Layer 3 of a small transformer language model trained on English Wikipedia (10 layers, counted from 0, width 96).
Take only the direct path to the model's output, skipping the later layers: a vector added to the residual stream pushes a token's score in proportion to its dot product with that token's output vector.

Output vectors of the tokens that the questions are about. A number n stands for (n - 500) times 0.0025.
"iv": 444,285,541,639,337,451,261,434,372,575,502,511,201,730,318,210,377,463,406,452,507,612,529,474,292,429,701,594,855,632,449,705,681,524,737,641,426,562,560,604,248,450,373,656,648,463,357,481,670,572,495,445,521,374,394,781,606,582,370,309,491,475,531,527,519,370,509,637,531,532,361,542,519,597,240,547,711,483,502,364,390,519,420,876,399,617,393,429,301,681,438,274,494,630,649,678
" E": 486,561,480,489,483,500,636,438,576,446,429,513,527,510,378,459,597,357,571,387,497,532,469,463,475,460,443,435,503,522,500,560,533,536,537,456,620,500,410,439,562,443,433,398,396,378,512,481,346,476,546,342,681,588,397,454,461,584,635,467,666,546,429,575,453,618,492,574,518,654,580,483,679,540,472,437,523,530,321,593,475,484,600,502,627,434,502,382,510,495,457,421,538,544,708,342
"ver": 397,679,491,762,430,459,435,338,606,565,412,428,420,583,417,762,477,537,414,675,376,140,508,288,354,610,583,616,612,499,537,303,557,402,398,544,566,341,489,526,342,625,634,622,783,530,440,528,482,294,622,612,537,452,553,544,487,478,310,167,454,565,503,544,474,562,702,272,492,679,586,578,378,589,349,716,360,242,704,693,306,405,697,735,464,546,589,290,495,749,633,695,482,326,267,297
"%": 490,700,818,562,338,823,339,510,568,631,590,491,669,374,562,349,460,285,689,400,448,261,603,376,626,592,233,736,502,654,401,637,526,551,525,490,425,616,476,468,286,494,719,563,413,423,344,372,705,445,447,452,520,484,375,665,631,546,582,362,443,813,557,478,522,251,539,254,583,554,469,492,423,599,480,563,355,442,579,400,358,566,485,467,357,649,640,267,245,498,359,592,534,643,413,507
"t": 627,533,438,417,737,320,501,699,463,446,502,487,479,349,299,252,518,733,530,510,435,455,563,334,516,306,541,416,655,464,306,651,585,549,399,490,450,661,485,276,452,644,679,612,497,713,765,461,394,523,516,607,568,449,620,638,590,447,352,612,377,548,447,451,337,472,619,319,285,325,480,719,421,614,518,400,392,333,448,563,542,591,372,365,588,630,414,340,671,777,578,621,690,392,715,131
"\\": 548,652,555,558,586,574,497,501,449,572,597,444,490,617,459,567,387,500,687,499,472,253,482,551,708,634,430,675,541,521,702,408,579,404,487,463,437,418,428,549,292,318,557,518,546,217,419,520,616,567,617,508,307,359,556,652,584,666,288,439,442,594,563,231,331,376,529,302,299,502,279,564,813,549,374,751,357,477,520,319,542,539,429,641,639,484,672,351,494,526,456,522,600,482,522,503
"ist": 507,415,744,664,678,591,834,422,286,492,395,480,518,389,321,232,374,707,481,498,632,740,323,377,417,422,500,686,592,517,818,398,436,604,429,460,499,507,362,642,499,495,605,607,727,488,560,458,618,611,323,620,675,567,424,635,703,507,499,437,495,528,420,423,610,375,492,657,502,524,390,806,223,659,474,518,701,404,427,306,352,335,328,336,394,529,525,472,91,407,410,308,591,514,486,543
"m": 551,439,425,565,525,612,329,735,229,405,450,519,454,583,404,412,634,729,559,426,261,559,400,525,500,387,423,496,617,382,405,444,621,287,637,718,590,501,541,450,460,486,433,571,561,538,512,650,551,459,375,362,647,522,562,683,212,460,608,415,426,589,343,617,591,477,707,477,515,273,421,410,415,255,602,550,513,257,733,688,638,623,493,407,728,364,541,493,455,517,480,828,385,425,506,463
"ire": 416,592,696,835,256,782,651,366,413,561,337,478,624,478,589,544,433,524,419,583,400,520,428,521,379,763,667,595,461,493,482,529,455,408,649,576,414,802,616,469,469,509,435,563,834,505,558,345,569,399,424,420,541,404,441,583,777,427,435,695,299,147,578,382,416,473,452,580,485,657,546,753,365,436,302,844,179,288,145,606,231,448,525,729,474,525,553,225,340,624,400,448,374,552,572,508
"gh": 609,428,674,780,235,588,361,474,516,427,757,450,581,348,454,719,685,355,742,637,596,119,116,620,543,439,374,551,892,563,710,551,359,264,420,480,324,592,342,479,640,410,552,374,777,348,502,681,618,430,377,571,553,364,527,689,354,511,422,392,304,346,497,376,194,579,573,262,407,482,442,802,720,522,461,493,455,230,347,498,416,603,640,553,470,460,555,463,575,745,521,700,346,585,344,790
"ra": 539,442,530,512,525,752,82,492,292,430,651,442,454,496,441,600,529,659,407,403,372,545,523,454,507,526,595,639,475,555,622,695,410,552,575,543,373,689,536,519,626,482,507,478,408,559,504,600,577,521,624,504,517,475,456,507,524,418,362,415,449,479,511,353,485,476,477,492,377,394,317,806,539,285,301,425,249,348,228,679,470,432,341,687,641,364,552,752,530,697,421,462,597,473,487,977
".": 536,321,420,470,513,510,663,651,730,463,429,570,369,489,654,530,598,618,457,513,390,593,563,526,406,393,529,575,519,438,372,415,361,445,681,266,456,259,737,393,613,697,513,577,485,491,558,421,546,482,421,619,419,518,418,370,699,635,469,488,378,516,470,392,669,405,584,553,607,639,607,295,368,649,368,253,405,383,485,449,537,621,445,405,356,570,441,597,534,392,543,682,479,618,494,555
"-": 505,405,463,621,669,369,531,376,560,487,447,515,519,321,686,411,617,494,362,425,325,705,552,604,392,542,536,448,384,406,388,486,494,476,540,514,633,530,360,574,500,594,443,365,376,477,535,510,527,492,427,586,720,410,638,569,556,514,345,543,518,415,762,532,454,573,555,484,605,496,683,356,496,533,396,417,490,597,559,366,452,407,404,313,637,641,509,403,555,298,550,671,589,462,510,511
"---": 531,687,729,681,484,645,498,361,111,706,620,384,584,672,531,580,443,471,771,378,679,157,333,525,588,646,340,643,710,662,653,520,434,577,559,637,523,695,387,273,351,300,498,619,632,278,262,423,448,516,358,355,452,141,529,527,634,681,465,326,423,475,546,260,361,252,514,244,403,816,159,734,837,363,299,530,350,342,428,272,92,565,505,494,789,570,711,406,469,674,523,660,682,507,640,902
"ur": 396,452,740,624,589,458,493,505,512,483,551,473,482,679,561,522,298,546,384,280,480,459,358,549,403,414,383,681,583,460,218,530,378,601,493,684,460,467,564,562,545,520,496,614,697,434,552,461,383,422,644,878,555,493,558,509,503,310,640,559,626,255,656,383,639,694,354,672,530,432,556,441,292,355,338,351,264,330,649,477,455,289,576,714,384,462,552,503,523,600,525,452,507,463,523,646
"ount": 334,437,479,535,528,684,564,767,451,667,684,465,466,625,472,545,671,486,465,463,659,330,345,563,589,559,221,690,580,512,467,474,484,666,592,709,652,579,621,389,644,455,303,638,624,566,393,339,779,505,395,746,426,353,582,501,311,423,274,471,553,550,686,474,483,364,509,539,470,650,326,605,530,260,366,344,381,383,435,608,221,518,473,576,426,704,583,658,138,482,327,267,312,623,329,651
"L": 260,634,573,556,653,650,590,414,349,595,697,516,536,529,493,491,413,323,661,519,518,452,591,603,475,478,255,539,461,431,699,492,469,312,662,512,593,550,556,503,611,431,471,535,438,498,603,640,522,635,499,442,649,354,611,484,433,414,385,588,425,492,473,344,298,496,364,546,396,389,439,572,595,495,481,592,364,397,608,432,389,521,748,335,483,587,470,497,611,549,498,440,497,649,313,366
" f": 556,402,429,458,666,521,517,330,561,452,383,529,461,452,485,426,514,570,729,409,565,725,390,432,442,427,620,543,406,599,482,528,569,511,536,474,577,463,525,331,390,563,495,537,414,497,423,520,469,422,549,577,323,562,464,472,421,605,381,418,504,410,687,597,448,532,519,559,464,577,550,409,519,537,445,608,479,539,436,534,517,500,567,511,586,429,562,488,392,491,428,655,535,545,550,393
"9": 411,497,543,575,408,663,447,464,542,665,391,508,462,416,529,469,463,616,456,622,462,313,618,682,485,586,293,695,410,555,586,619,389,540,529,415,616,685,564,235,472,548,615,397,413,341,396,543,495,568,425,680,506,523,544,434,563,545,588,408,541,410,422,401,528,434,583,513,489,511,287,471,412,656,543,511,317,576,658,484,272,658,438,470,602,437,656,602,478,408,483,342,594,512,479,394
"qu": 428,544,529,597,665,374,523,670,558,496,712,402,507,736,568,739,598,522,510,531,311,429,389,167,191,578,332,655,703,476,509,156,748,479,132,562,434,533,598,764,572,579,592,500,460,378,418,599,549,354,441,580,656,318,513,558,226,467,451,451,359,492,516,466,521,548,537,405,623,457,412,337,506,613,488,726,434,477,491,303,622,395,705,673,637,496,509,277,563,667,409,483,422,534,411,468
"\n\n": 522,517,409,485,525,598,587,507,453,503,311,492,379,406,601,556,533,464,756,594,496,506,446,641,699,523,408,471,565,470,600,317,345,809,601,374,581,333,442,510,483,352,353,412,375,394,410,492,554,376,633,619,542,522,266,458,505,814,530,532,381,517,425,508,530,470,524,622,359,638,484,496,443,276,522,466,561,403,481,392,449,590,350,575,697,728,379,371,527,651,640,406,567,432,618,569
"ay": 556,571,445,853,429,568,352,463,386,558,665,518,493,406,504,335,374,514,352,486,725,609,423,584,543,633,469,517,421,437,429,360,467,601,597,656,322,633,479,621,604,263,493,459,703,515,651,562,475,673,409,380,305,388,167,597,296,446,415,511,416,585,534,527,520,181,489,520,644,591,424,649,408,392,321,559,644,447,373,310,415,424,483,478,423,515,578,666,583,797,288,516,527,614,655,839
"ce": 558,486,492,511,592,665,369,587,252,502,701,515,581,571,577,493,498,668,596,471,533,361,301,400,469,781,481,733,869,555,304,161,464,479,261,433,399,492,351,576,438,506,657,589,621,613,399,502,425,605,340,423,755,511,630,717,485,466,270,571,619,620,641,522,365,539,682,350,506,516,267,370,517,452,343,480,334,253,365,329,266,563,743,291,801,518,525,89,510,685,459,610,497,849,465,447
"ens": 594,571,462,489,690,534,582,530,410,541,354,450,479,530,413,414,537,473,466,322,516,482,365,490,636,490,600,580,620,491,350,190,349,729,471,483,325,664,729,637,439,258,584,725,652,569,432,565,466,475,628,521,596,591,569,648,595,334,643,285,667,613,633,205,552,202,503,429,526,552,139,529,467,647,723,336,346,406,582,525,581,384,395,542,562,308,424,574,462,438,548,416,524,464,431,748
"ir": 514,216,336,552,467,442,467,544,396,422,383,490,506,570,684,745,480,506,518,304,464,303,500,499,349,469,554,599,481,610,381,583,647,390,774,603,342,727,583,539,359,457,485,574,794,336,608,388,715,486,570,484,483,587,442,670,506,369,425,649,526,314,580,415,549,600,374,670,407,518,380,548,398,398,626,582,360,440,448,731,337,525,663,749,303,569,428,585,415,602,363,518,298,469,552,436
"her": 732,350,491,658,543,309,436,581,432,686,472,441,487,551,394,597,523,512,479,444,484,367,574,289,346,400,218,384,512,563,303,587,527,675,388,551,713,473,568,607,643,583,491,655,423,194,326,586,463,625,651,721,655,450,673,512,483,535,571,455,613,639,159,356,600,357,531,316,417,653,368,594,314,521,595,606,228,379,321,691,301,379,961,569,378,500,681,304,413,805,516,410,651,291,300,945
"own": 505,303,627,551,333,528,491,135,169,643,435,477,636,358,526,581,352,505,442,293,581,577,560,154,689,646,366,497,653,520,657,689,646,660,719,357,409,588,431,595,573,563,655,673,611,576,336,529,489,724,650,525,591,210,407,725,278,338,515,540,466,333,415,407,436,407,445,551,562,568,516,742,725,541,338,496,289,188,357,167,146,397,315,891,490,622,829,349,446,610,484,325,865,597,510,787
"ts": 723,357,470,412,574,539,493,676,497,497,516,406,348,507,517,261,421,569,712,553,433,247,392,476,723,408,341,535,821,573,428,662,554,559,480,476,277,738,568,539,572,481,809,687,584,673,581,416,541,374,536,488,463,610,721,497,676,366,489,257,274,614,545,455,313,375,579,218,397,242,342,756,589,440,584,485,413,263,362,354,376,659,549,272,599,547,478,392,601,767,493,791,840,281,416,239
" his": 624,526,608,490,319,542,488,260,356,551,568,496,688,529,473,417,396,441,692,417,788,542,358,516,433,495,523,470,512,683,334,499,397,596,297,495,461,525,595,297,529,658,544,627,484,488,264,333,413,607,502,418,440,548,706,356,432,576,424,418,512,291,385,245,506,411,580,459,424,749,574,524,604,602,525,587,319,274,215,549,472,458,883,549,510,526,613,530,342,536,683,716,535,620,648,581
"T": 437,649,358,545,381,438,619,486,297,562,574,517,316,623,521,452,534,312,612,601,527,358,653,522,567,414,341,419,456,445,728,622,338,415,626,603,458,546,566,510,524,346,758,556,364,540,683,454,471,485,473,645,722,337,462,594,473,426,451,619,500,587,682,480,338,566,405,407,457,515,377,702,677,380,451,503,430,337,548,486,399,472,455,387,452,655,496,615,590,548,331,582,555,617,365,321

Each question shows what one neuron of this layer's MLP adds at an activation of 1. A number n stands for (n - 500) times 0.00072.

n29: 567,554,679,434,500,493,524,444,391,331,533,741,611,368,363,481,276,571,532,448,504,373,445,408,415,481,463,436,587,628,308,438,419,451,657,404,575,591,483,249,481,544,327,598,657,495,621,562,543,419,462,624,347,562,470,486,653,505,527,528,316,632,468,705,489,606,639,237,626,427,598,329,597,377,472,560,428,434,327,475,607,440,600,348,434,659,424,521,796,559,513,448,644,582,737,345
Which three tokens does it push up most, strongest first? "t", "ts", "ce"

n220: 347,447,594,494,619,407,497,525,438,601,611,598,528,468,451,395,557,497,146,300,737,261,584,392,562,404,281,536,492,417,410,554,730,554,324,321,575,567,544,529,560,607,408,571,473,533,667,345,619,546,572,614,523,340,241,503,600,444,467,638,582,637,452,473,419,491,496,344,651,479,340,611,383,478,453,508,634,643,616,698,485,405,388,426,498,468,625,566,453,492,662,519,342,431,589,640
Which two tokens does it push up most, strongest first? "ount", "her"

n228: 449,590,404,620,453,696,583,472,307,396,325,311,549,671,316,327,410,467,615,347,388,450,487,517,495,328,588,585,834,515,565,352,646,664,511,424,495,511,466,356,474,706,435,446,484,565,535,526,353,253,588,573,582,541,521,495,597,754,543,627,468,511,348,471,558,559,555,620,373,528,357,529,521,503,676,286,585,542,580,531,503,596,454,316,263,448,572,749,360,639,457,324,428,502,706,463
Which of these tokens does it push up most? "ist"

n135: 280,658,507,467,548,323,493,442,500,417,257,227,472,687,666,640,525,534,475,523,476,600,617,680,226,420,539,588,539,385,652,569,624,565,423,425,645,268,354,489,399,644,436,352,548,439,717,358,587,456,497,597,585,351,598,619,360,610,469,494,431,582,409,613,338,657,537,607,564,458,651,230,513,560,465,621,548,431,540,504,395,545,497,544,349,465,530,649,546,619,342,520,502,470,280,500
Which three tokens does it push up most, strongest first? "ver", "qu", "-"

n19: 579,403,387,386,634,636,425,503,297,457,582,526,472,470,415,681,483,548,590,711,366,367,652,565,368,498,590,439,499,561,204,514,450,401,600,500,500,586,634,469,318,697,432,506,480,419,451,317,509,375,500,583,528,517,580,479,433,624,490,510,597,593,652,447,522,474,522,516,463,440,561,407,653,390,513,473,455,513,624,574,269,586,679,555,506,343,226,589,472,420,600,365,457,552,519,500
Which of these tokens does it push up most? "ir"

n183: 544,501,333,461,559,602,608,538,441,503,746,476,598,494,573,304,514,433,396,484,391,534,646,781,259,611,473,403,546,434,399,587,430,361,679,445,395,339,589,249,518,452,317,309,392,603,494,377,733,207,553,541,700,480,519,507,511,440,455,575,488,509,502,618,456,488,400,420,631,452,668,460,476,599,625,516,580,558,637,366,569,569,616,440,443,465,311,461,327,408,573,495,595,401,450,637
Which two tokens does it push up most, strongest first? "-", "."

n105: 714,469,600,472,581,808,550,465,605,418,517,556,405,476,444,441,695,323,581,582,387,425,327,616,497,442,617,312,434,439,633,475,623,355,484,357,641,511,558,590,627,596,538,468,559,313,477,510,503,427,326,577,527,349,576,612,389,467,469,382,542,374,306,593,503,535,489,364,321,519,391,521,573,338,632,459,410,536,431,603,445,639,414,527,509,476,736,633,519,273,507,694,549,408,616,590
Which two tokens does it push up most, strongest first? "gh", "m"

n15: 605,559,539,616,569,465,580,511,480,642,238,543,578,336,421,368,395,500,549,649,620,467,652,420,571,536,518,561,493,475,558,425,612,298,324,385,490,603,693,635,489,561,577,475,471,450,549,361,543,555,406,611,391,418,411,704,624,604,491,372,480,485,362,572,352,638,764,528,505,362,437,418,442,464,542,466,366,591,682,452,448,524,600,402,305,659,324,596,460,646,397,340,534,477,346,716
Which of these tokens does it push down most? " E"

n224: 704,324,422,541,402,719,479,438,439,439,559,530,485,356,402,439,474,668,490,668,553,562,455,412,497,411,398,448,541,566,430,686,186,505,418,601,425,406,552,419,450,685,504,501,586,782,266,463,610,665,488,562,557,566,412,511,413,604,656,539,453,310,503,540,639,579,457,372,595,468,406,642,272,489,463,570,487,565,524,425,381,428,338,664,444,547,555,399,454,457,225,478,616,750,541,566
Which two tokens does it push up most, strongest first? "own", "ist"

n192: 446,528,526,338,475,544,567,434,411,398,522,425,532,691,586,340,544,436,494,424,361,463,757,390,615,365,479,254,391,561,678,489,621,442,432,612,529,516,615,648,567,543,489,408,520,503,433,457,451,472,416,564,560,550,546,448,638,341,430,527,379,494,683,451,623,548,363,525,678,614,431,479,644,448,672,511,311,450,553,789,430,694,382,409,590,496,479,592,512,312,555,267,471,549,309,414
Which of these tokens does it push down most? "ay"

n121: 468,303,407,345,534,561,589,559,509,399,485,461,367,460,456,567,369,693,459,460,542,402,629,610,538,417,423,590,430,438,331,486,374,678,385,524,734,606,526,458,553,557,465,386,626,489,650,648,418,462,585,428,328,659,447,503,596,620,454,550,389,352,469,530,359,496,480,567,482,636,389,437,537,435,477,637,717,397,563,436,394,380,520,542,564,480,552,308,652,455,600,410,548,468,493,635
Which of these tokens does it push up most? "\n\n"

n11: 698,471,640,634,609,453,443,570,405,296,548,684,497,483,452,386,423,441,702,638,558,411,470,494,489,436,686,541,508,561,499,351,395,523,299,365,558,609,424,448,415,599,524,312,434,576,745,481,422,416,600,619,389,402,581,546,492,596,490,418,491,422,625,712,527,410,425,736,514,303,580,334,496,335,463,482,411,673,608,541,518,607,305,558,270,656,499,419,626,576,242,505,488,615,517,431
Which two tokens does it push up most, strongest first? "t", " f"

n162: 497,584,631,592,322,301,496,469,655,649,444,446,422,568,374,292,563,562,367,562,567,424,320,418,539,648,618,404,458,347,563,570,490,534,439,558,609,484,523,590,440,662,481,372,594,631,184,575,464,551,502,304,267,458,785,471,593,504,281,334,547,383,378,408,514,673,605,532,663,551,585,580,659,630,611,511,482,472,513,565,548,423,545,419,451,385,454,678,550,529,502,668,558,664,421,659
Which of these tokens does it push up most? " his"

n64: 308,537,415,652,528,342,301,591,595,410,465,443,468,576,477,458,481,350,510,465,664,507,593,741,353,464,466,464,440,421,337,760,688,661,285,446,478,527,516,270,498,565,605,405,383,350,487,569,480,469,536,445,565,440,552,540,563,417,489,442,472,592,464,420,467,658,547,408,520,508,551,378,521,481,323,667,342,445,547,587,640,411,723,551,637,490,388,370,516,708,540,218,606,694,434,534
Which two tokens does it push up most, strongest first? "her", "qu"

n178: 534,505,442,523,631,627,549,326,353,414,488,374,406,692,305,495,432,503,575,572,633,586,572,546,469,420,464,593,577,508,445,528,581,260,696,502,487,525,347,459,385,545,633,613,472,463,453,446,418,548,420,433,518,385,573,873,558,523,335,592,597,424,589,462,354,671,637,329,414,669,385,495,396,637,379,332,316,761,577,674,448,309,325,344,419,641,599,603,346,419,495,495,503,459,439,449
Which of these tokens does it push down most? "\n\n"

n36: 418,586,518,616,549,503,499,386,403,460,355,287,467,499,545,612,392,450,373,524,788,590,527,552,364,473,468,630,510,518,572,576,495,522,442,191,236,341,406,546,488,488,609,713,574,415,485,452,739,681,305,575,520,525,518,443,434,348,529,674,323,493,576,724,577,365,412,532,344,452,574,530,448,529,370,468,418,447,552,644,664,259,613,485,421,636,447,731,460,575,472,561,654,415,497,544
Which of these tokens does it push up most? "ist"

n209: 405,346,689,541,387,370,530,494,395,523,523,496,462,889,372,477,558,522,349,522,585,336,497,455,487,446,413,512,488,368,430,621,388,513,456,321,391,442,543,525,376,589,517,590,492,593,499,549,320,543,626,536,500,492,551,496,600,428,511,519,397,504,399,320,467,356,584,561,413,549,487,683,405,376,499,592,610,469,749,704,629,671,576,541,452,679,664,338,594,417,426,689,332,651,704,370
Which of these tokens does it push down most? "-"

n154: 327,542,646,481,399,637,406,417,587,477,437,318,693,333,690,681,381,669,457,432,453,668,494,549,722,634,425,433,509,515,693,457,520,454,648,380,460,478,222,533,409,294,677,461,557,403,766,511,407,459,649,459,613,488,589,566,384,413,462,609,332,411,373,550,296,458,310,510,481,647,467,391,432,407,293,584,472,562,456,446,563,539,542,661,516,384,499,587,448,412,355,742,528,692,489,577
Which of these tokens does it push up most? "own"

n87: 651,528,390,497,376,593,508,633,552,421,502,700,377,563,633,418,606,409,753,487,507,299,380,438,580,287,618,530,562,608,369,498,420,626,413,460,399,554,495,424,641,752,614,302,487,544,620,495,257,595,357,390,374,388,381,404,593,462,305,530,592,370,467,602,559,612,629,253,525,555,406,378,729,381,425,457,555,670,334,550,457,451,538,546,432,585,484,305,444,406,479,656,404,589,568,470
Which of these tokens does it push up most? "ce"

n4: 519,459,279,512,568,720,369,677,318,248,606,530,390,378,534,411,524,755,802,557,490,454,594,614,565,422,543,534,519,520,436,408,274,398,516,716,611,407,491,694,439,499,505,592,415,500,518,497,309,482,384,456,594,658,434,356,426,335,504,543,365,505,651,468,362,503,518,457,678,375,215,520,526,558,619,540,472,624,514,665,661,576,420,484,492,441,423,346,523,471,580,434,375,625,378,416
Which two tokens does it push up most, strongest first? "m", "ce"

n20: 336,513,570,596,387,533,586,566,621,451,368,488,549,210,350,602,423,179,572,381,649,631,576,230,522,528,428,574,599,586,464,470,643,579,667,477,619,519,603,459,254,527,382,475,360,735,671,476,430,537,510,658,548,568,355,386,630,514,485,588,426,559,474,441,297,717,752,369,461,272,429,411,424,677,474,625,387,649,623,545,499,610,547,542,471,511,553,495,496,452,535,539,468,477,592,504
Which two tokens does it push up most, strongest first? "%", "t"

n34: 382,626,461,733,692,457,380,655,605,537,656,429,646,558,304,389,485,443,628,543,659,615,517,488,605,496,313,620,401,533,529,429,627,528,424,537,279,672,564,452,326,625,444,460,527,538,528,455,647,670,318,389,632,438,489,583,341,312,469,373,288,369,321,658,463,389,523,445,716,519,357,591,501,540,553,520,358,426,313,484,636,422,507,570,583,589,523,610,347,368,406,452,595,558,477,618
Which of these tokens does it push up most? "ay"

n246: 726,391,562,489,468,691,471,406,506,593,401,420,406,402,552,401,644,556,467,555,488,658,662,542,531,401,409,547,496,326,543,541,215,514,376,506,504,598,566,517,516,633,652,540,341,486,437,402,505,509,330,455,494,420,432,357,596,385,520,488,453,566,445,430,660,520,436,585,498,378,379,178,637,407,575,568,583,499,604,611,404,550,344,381,471,464,474,609,666,329,479,429,748,481,690,439
Which of these tokens does it push up most? "9"

n101: 454,527,618,431,540,647,369,322,383,504,548,492,691,531,412,459,406,557,649,533,528,617,510,606,644,462,453,506,179,726,365,633,321,560,603,522,593,306,523,479,587,530,546,464,475,581,593,442,477,449,715,580,337,344,392,639,559,443,442,602,393,456,440,541,450,636,735,439,497,656,531,523,342,523,324,272,391,575,479,587,437,598,608,350,344,489,522,610,363,507,571,571,503,471,559,557
Which of these tokens does it push up most? " his"

n104: 579,229,368,392,561,314,478,427,238,622,441,410,333,640,600,291,667,699,529,525,665,565,608,605,510,600,520,665,685,437,531,424,404,498,606,488,397,325,466,415,410,597,493,479,517,537,652,653,676,425,486,295,237,472,566,370,665,654,560,595,647,427,565,504,538,532,508,586,623,641,553,362,429,420,445,503,712,594,397,520,483,565,304,479,553,444,435,377,345,332,665,339,448,472,566,482
Which of these tokens does it push up most? "iv"

n176: 671,387,347,486,634,513,359,611,611,610,507,659,409,423,736,553,557,530,528,459,603,468,359,541,528,450,509,579,376,546,388,613,405,595,399,354,396,502,527,632,414,582,370,510,272,571,450,423,542,637,504,673,709,491,429,498,500,331,532,572,628,536,587,432,525,535,584,475,584,326,402,460,415,498,354,458,217,344,416,591,582,498,560,486,676,561,486,870,413,295,467,525,611,379,275,531
Which of these tokens does it push up most? "ra"

n7: 260,462,471,443,593,446,599,558,739,795,617,483,677,640,420,598,495,457,487,339,406,435,505,389,359,404,550,388,643,459,446,417,578,581,543,309,473,563,373,460,556,476,489,434,428,442,639,351,548,773,437,592,703,503,484,605,464,444,573,469,621,402,727,599,438,482,663,310,468,462,487,193,474,430,481,564,482,419,599,551,529,337,328,597,666,338,523,429,473,582,482,476,455,568,579,399
Which two tokens does it push up most, strongest first? "qu", "ce"

n76: 556,720,632,515,396,396,455,403,405,514,491,536,634,350,614,325,652,431,560,527,331,728,402,416,405,344,408,543,468,482,583,412,581,572,475,312,621,343,657,348,403,355,686,534,503,331,456,542,333,622,576,239,436,575,553,529,529,632,592,515,532,321,382,671,546,459,602,403,414,630,483,384,644,483,603,495,482,402,413,511,372,520,598,306,465,396,433,586,707,431,355,670,628,455,395,441
Which of these tokens does it push up most? " his"

n67: 357,397,528,538,378,582,505,486,500,434,513,558,610,461,439,505,415,541,295,605,586,402,543,558,405,605,736,701,451,551,736,672,630,575,316,391,749,377,404,327,528,635,425,578,385,558,356,461,403,542,599,591,590,447,801,483,574,311,448,574,377,568,377,401,681,644,546,481,446,422,422,318,489,449,487,475,670,526,504,395,508,489,364,556,677,503,537,299,574,479,350,563,506,442,505,579
Which of these tokens does it push up most? "9"

n125: 644,688,621,449,580,638,579,474,424,554,375,688,366,348,426,453,502,599,307,431,375,492,433,443,725,462,511,547,655,647,705,344,428,378,587,536,512,366,338,531,543,687,527,586,413,618,607,252,346,713,386,555,503,565,444,562,488,362,534,588,652,486,451,485,531,412,471,495,355,287,347,503,573,428,506,408,548,344,499,620,645,548,576,516,351,574,501,603,650,456,226,501,536,482,348,473
Which of these tokens does it push down most? "qu"

n75: 503,351,300,598,678,559,468,596,618,463,448,324,373,554,430,495,440,413,604,220,470,421,416,555,504,520,588,416,323,477,550,561,628,665,510,532,538,572,358,507,399,441,640,518,522,637,750,660,424,690,473,554,238,499,313,414,486,450,472,714,548,412,398,459,531,570,417,475,341,525,386,450,644,559,597,557,319,527,671,494,348,379,624,717,424,469,559,547,547,648,437,460,502,650,512,251
Which of these tokens does it push up most? "ir"

n207: 435,702,556,562,497,549,522,593,482,447,424,487,410,382,549,524,529,391,715,506,745,550,533,440,697,508,419,412,400,529,516,361,540,587,387,496,391,394,508,699,465,460,426,477,202,455,515,447,641,483,430,445,526,764,155,429,471,489,340,528,650,505,405,615,409,405,362,351,599,425,493,388,554,613,461,429,474,430,602,445,790,705,268,738,536,409,471,511,628,446,490,452,615,413,688,503
Which of these tokens does it push up most? "\n\n"

n182: 572,504,579,608,508,432,714,380,483,477,422,505,386,562,735,581,730,591,329,395,308,418,420,461,695,429,468,601,340,556,374,414,444,699,468,727,480,511,452,635,480,435,572,504,446,533,486,455,369,643,349,315,700,573,342,582,403,556,671,620,664,545,541,425,445,683,562,744,371,373,446,501,271,409,656,528,487,386,568,340,511,543,386,478,551,373,589,771,420,344,298,571,509,469,535,587
Which of these tokens does it push down most? "ver"

n86: 398,615,652,568,475,789,714,374,558,502,515,602,397,529,308,506,422,358,545,441,583,525,520,380,414,499,568,514,500,598,560,469,489,670,508,491,348,477,486,634,454,682,666,221,388,552,373,412,492,596,337,562,428,467,629,333,429,487,618,394,386,448,433,449,685,693,569,527,506,493,529,648,549,541,405,571,255,360,622,541,372,664,597,334,341,496,558,374,541,409,523,546,219,501,575,389
Which of these tokens does it push up most? " his"

n159: 488,427,466,229,732,456,663,448,340,410,537,595,581,723,327,486,278,329,554,607,585,728,422,539,367,335,512,500,421,365,573,566,322,615,495,487,540,386,332,532,443,437,455,419,398,415,480,600,598,351,574,579,598,634,516,371,520,480,559,352,597,685,607,447,432,564,337,460,580,511,661,566,519,525,324,358,546,726,450,554,446,592,415,596,706,412,478,345,563,573,590,531,568,473,574,428
Which of these tokens does it push down most? "ire"

n129: 645,633,500,437,511,510,443,440,443,346,540,475,677,367,554,442,521,506,434,483,356,492,646,603,443,654,512,515,584,428,671,490,623,637,672,625,716,432,321,484,678,375,566,488,514,494,571,435,562,707,418,481,462,442,483,390,329,554,496,403,421,295,389,418,342,534,501,543,419,472,546,604,743,406,567,221,591,606,688,635,374,458,347,620,254,440,737,452,510,601,593,591,328,658,407,603
Which two tokens does it push up most, strongest first? "own", "gh"

n198: 553,503,662,394,722,481,541,409,601,584,590,474,644,329,380,603,627,512,579,520,639,497,513,507,453,539,381,404,543,548,668,527,625,552,444,484,625,341,343,472,504,509,466,384,279,484,580,447,568,500,460,414,686,267,547,535,550,441,542,575,547,566,430,302,397,417,489,494,489,507,492,710,668,607,468,389,363,624,591,695,494,526,615,413,397,342,366,494,496,266,645,577,445,591,277,261
Which of these tokens does it push up most? "L"

n148: 689,527,460,444,629,511,406,494,594,644,551,477,614,513,505,502,420,424,427,474,657,436,554,632,421,407,450,608,464,467,683,398,543,501,614,265,365,640,506,419,618,678,574,412,246,690,409,447,412,439,438,654,447,588,571,563,585,476,276,427,601,338,343,560,409,699,456,488,648,665,612,452,382,534,469,404,428,526,509,413,389,399,304,412,479,485,638,355,640,440,515,440,628,662,445,475
Which of these tokens does it push down most? "m"

n47: 566,488,376,387,684,543,512,420,256,432,542,656,385,667,266,438,507,488,117,275,462,298,322,670,516,429,587,379,648,297,497,517,430,520,464,534,372,502,598,567,632,612,514,514,654,577,453,438,507,545,436,475,339,504,527,633,493,506,539,532,618,459,551,333,602,564,511,512,450,328,623,271,552,591,608,556,529,425,567,445,712,510,567,382,548,579,366,443,534,470,674,323,332,434,648,391
Which of these tokens does it push down most? "%"

n172: 682,420,512,647,555,539,392,480,454,584,572,703,519,413,589,577,452,265,704,525,479,545,589,346,670,538,503,559,451,353,709,509,490,514,586,362,546,401,650,465,478,469,510,478,519,369,484,566,802,538,427,554,416,453,601,484,706,497,555,531,665,524,413,294,415,571,382,556,588,328,414,369,656,503,427,515,361,551,497,632,569,376,479,418,409,587,504,406,197,543,336,675,476,205,286,375
Which of these tokens does it push down most? "ay"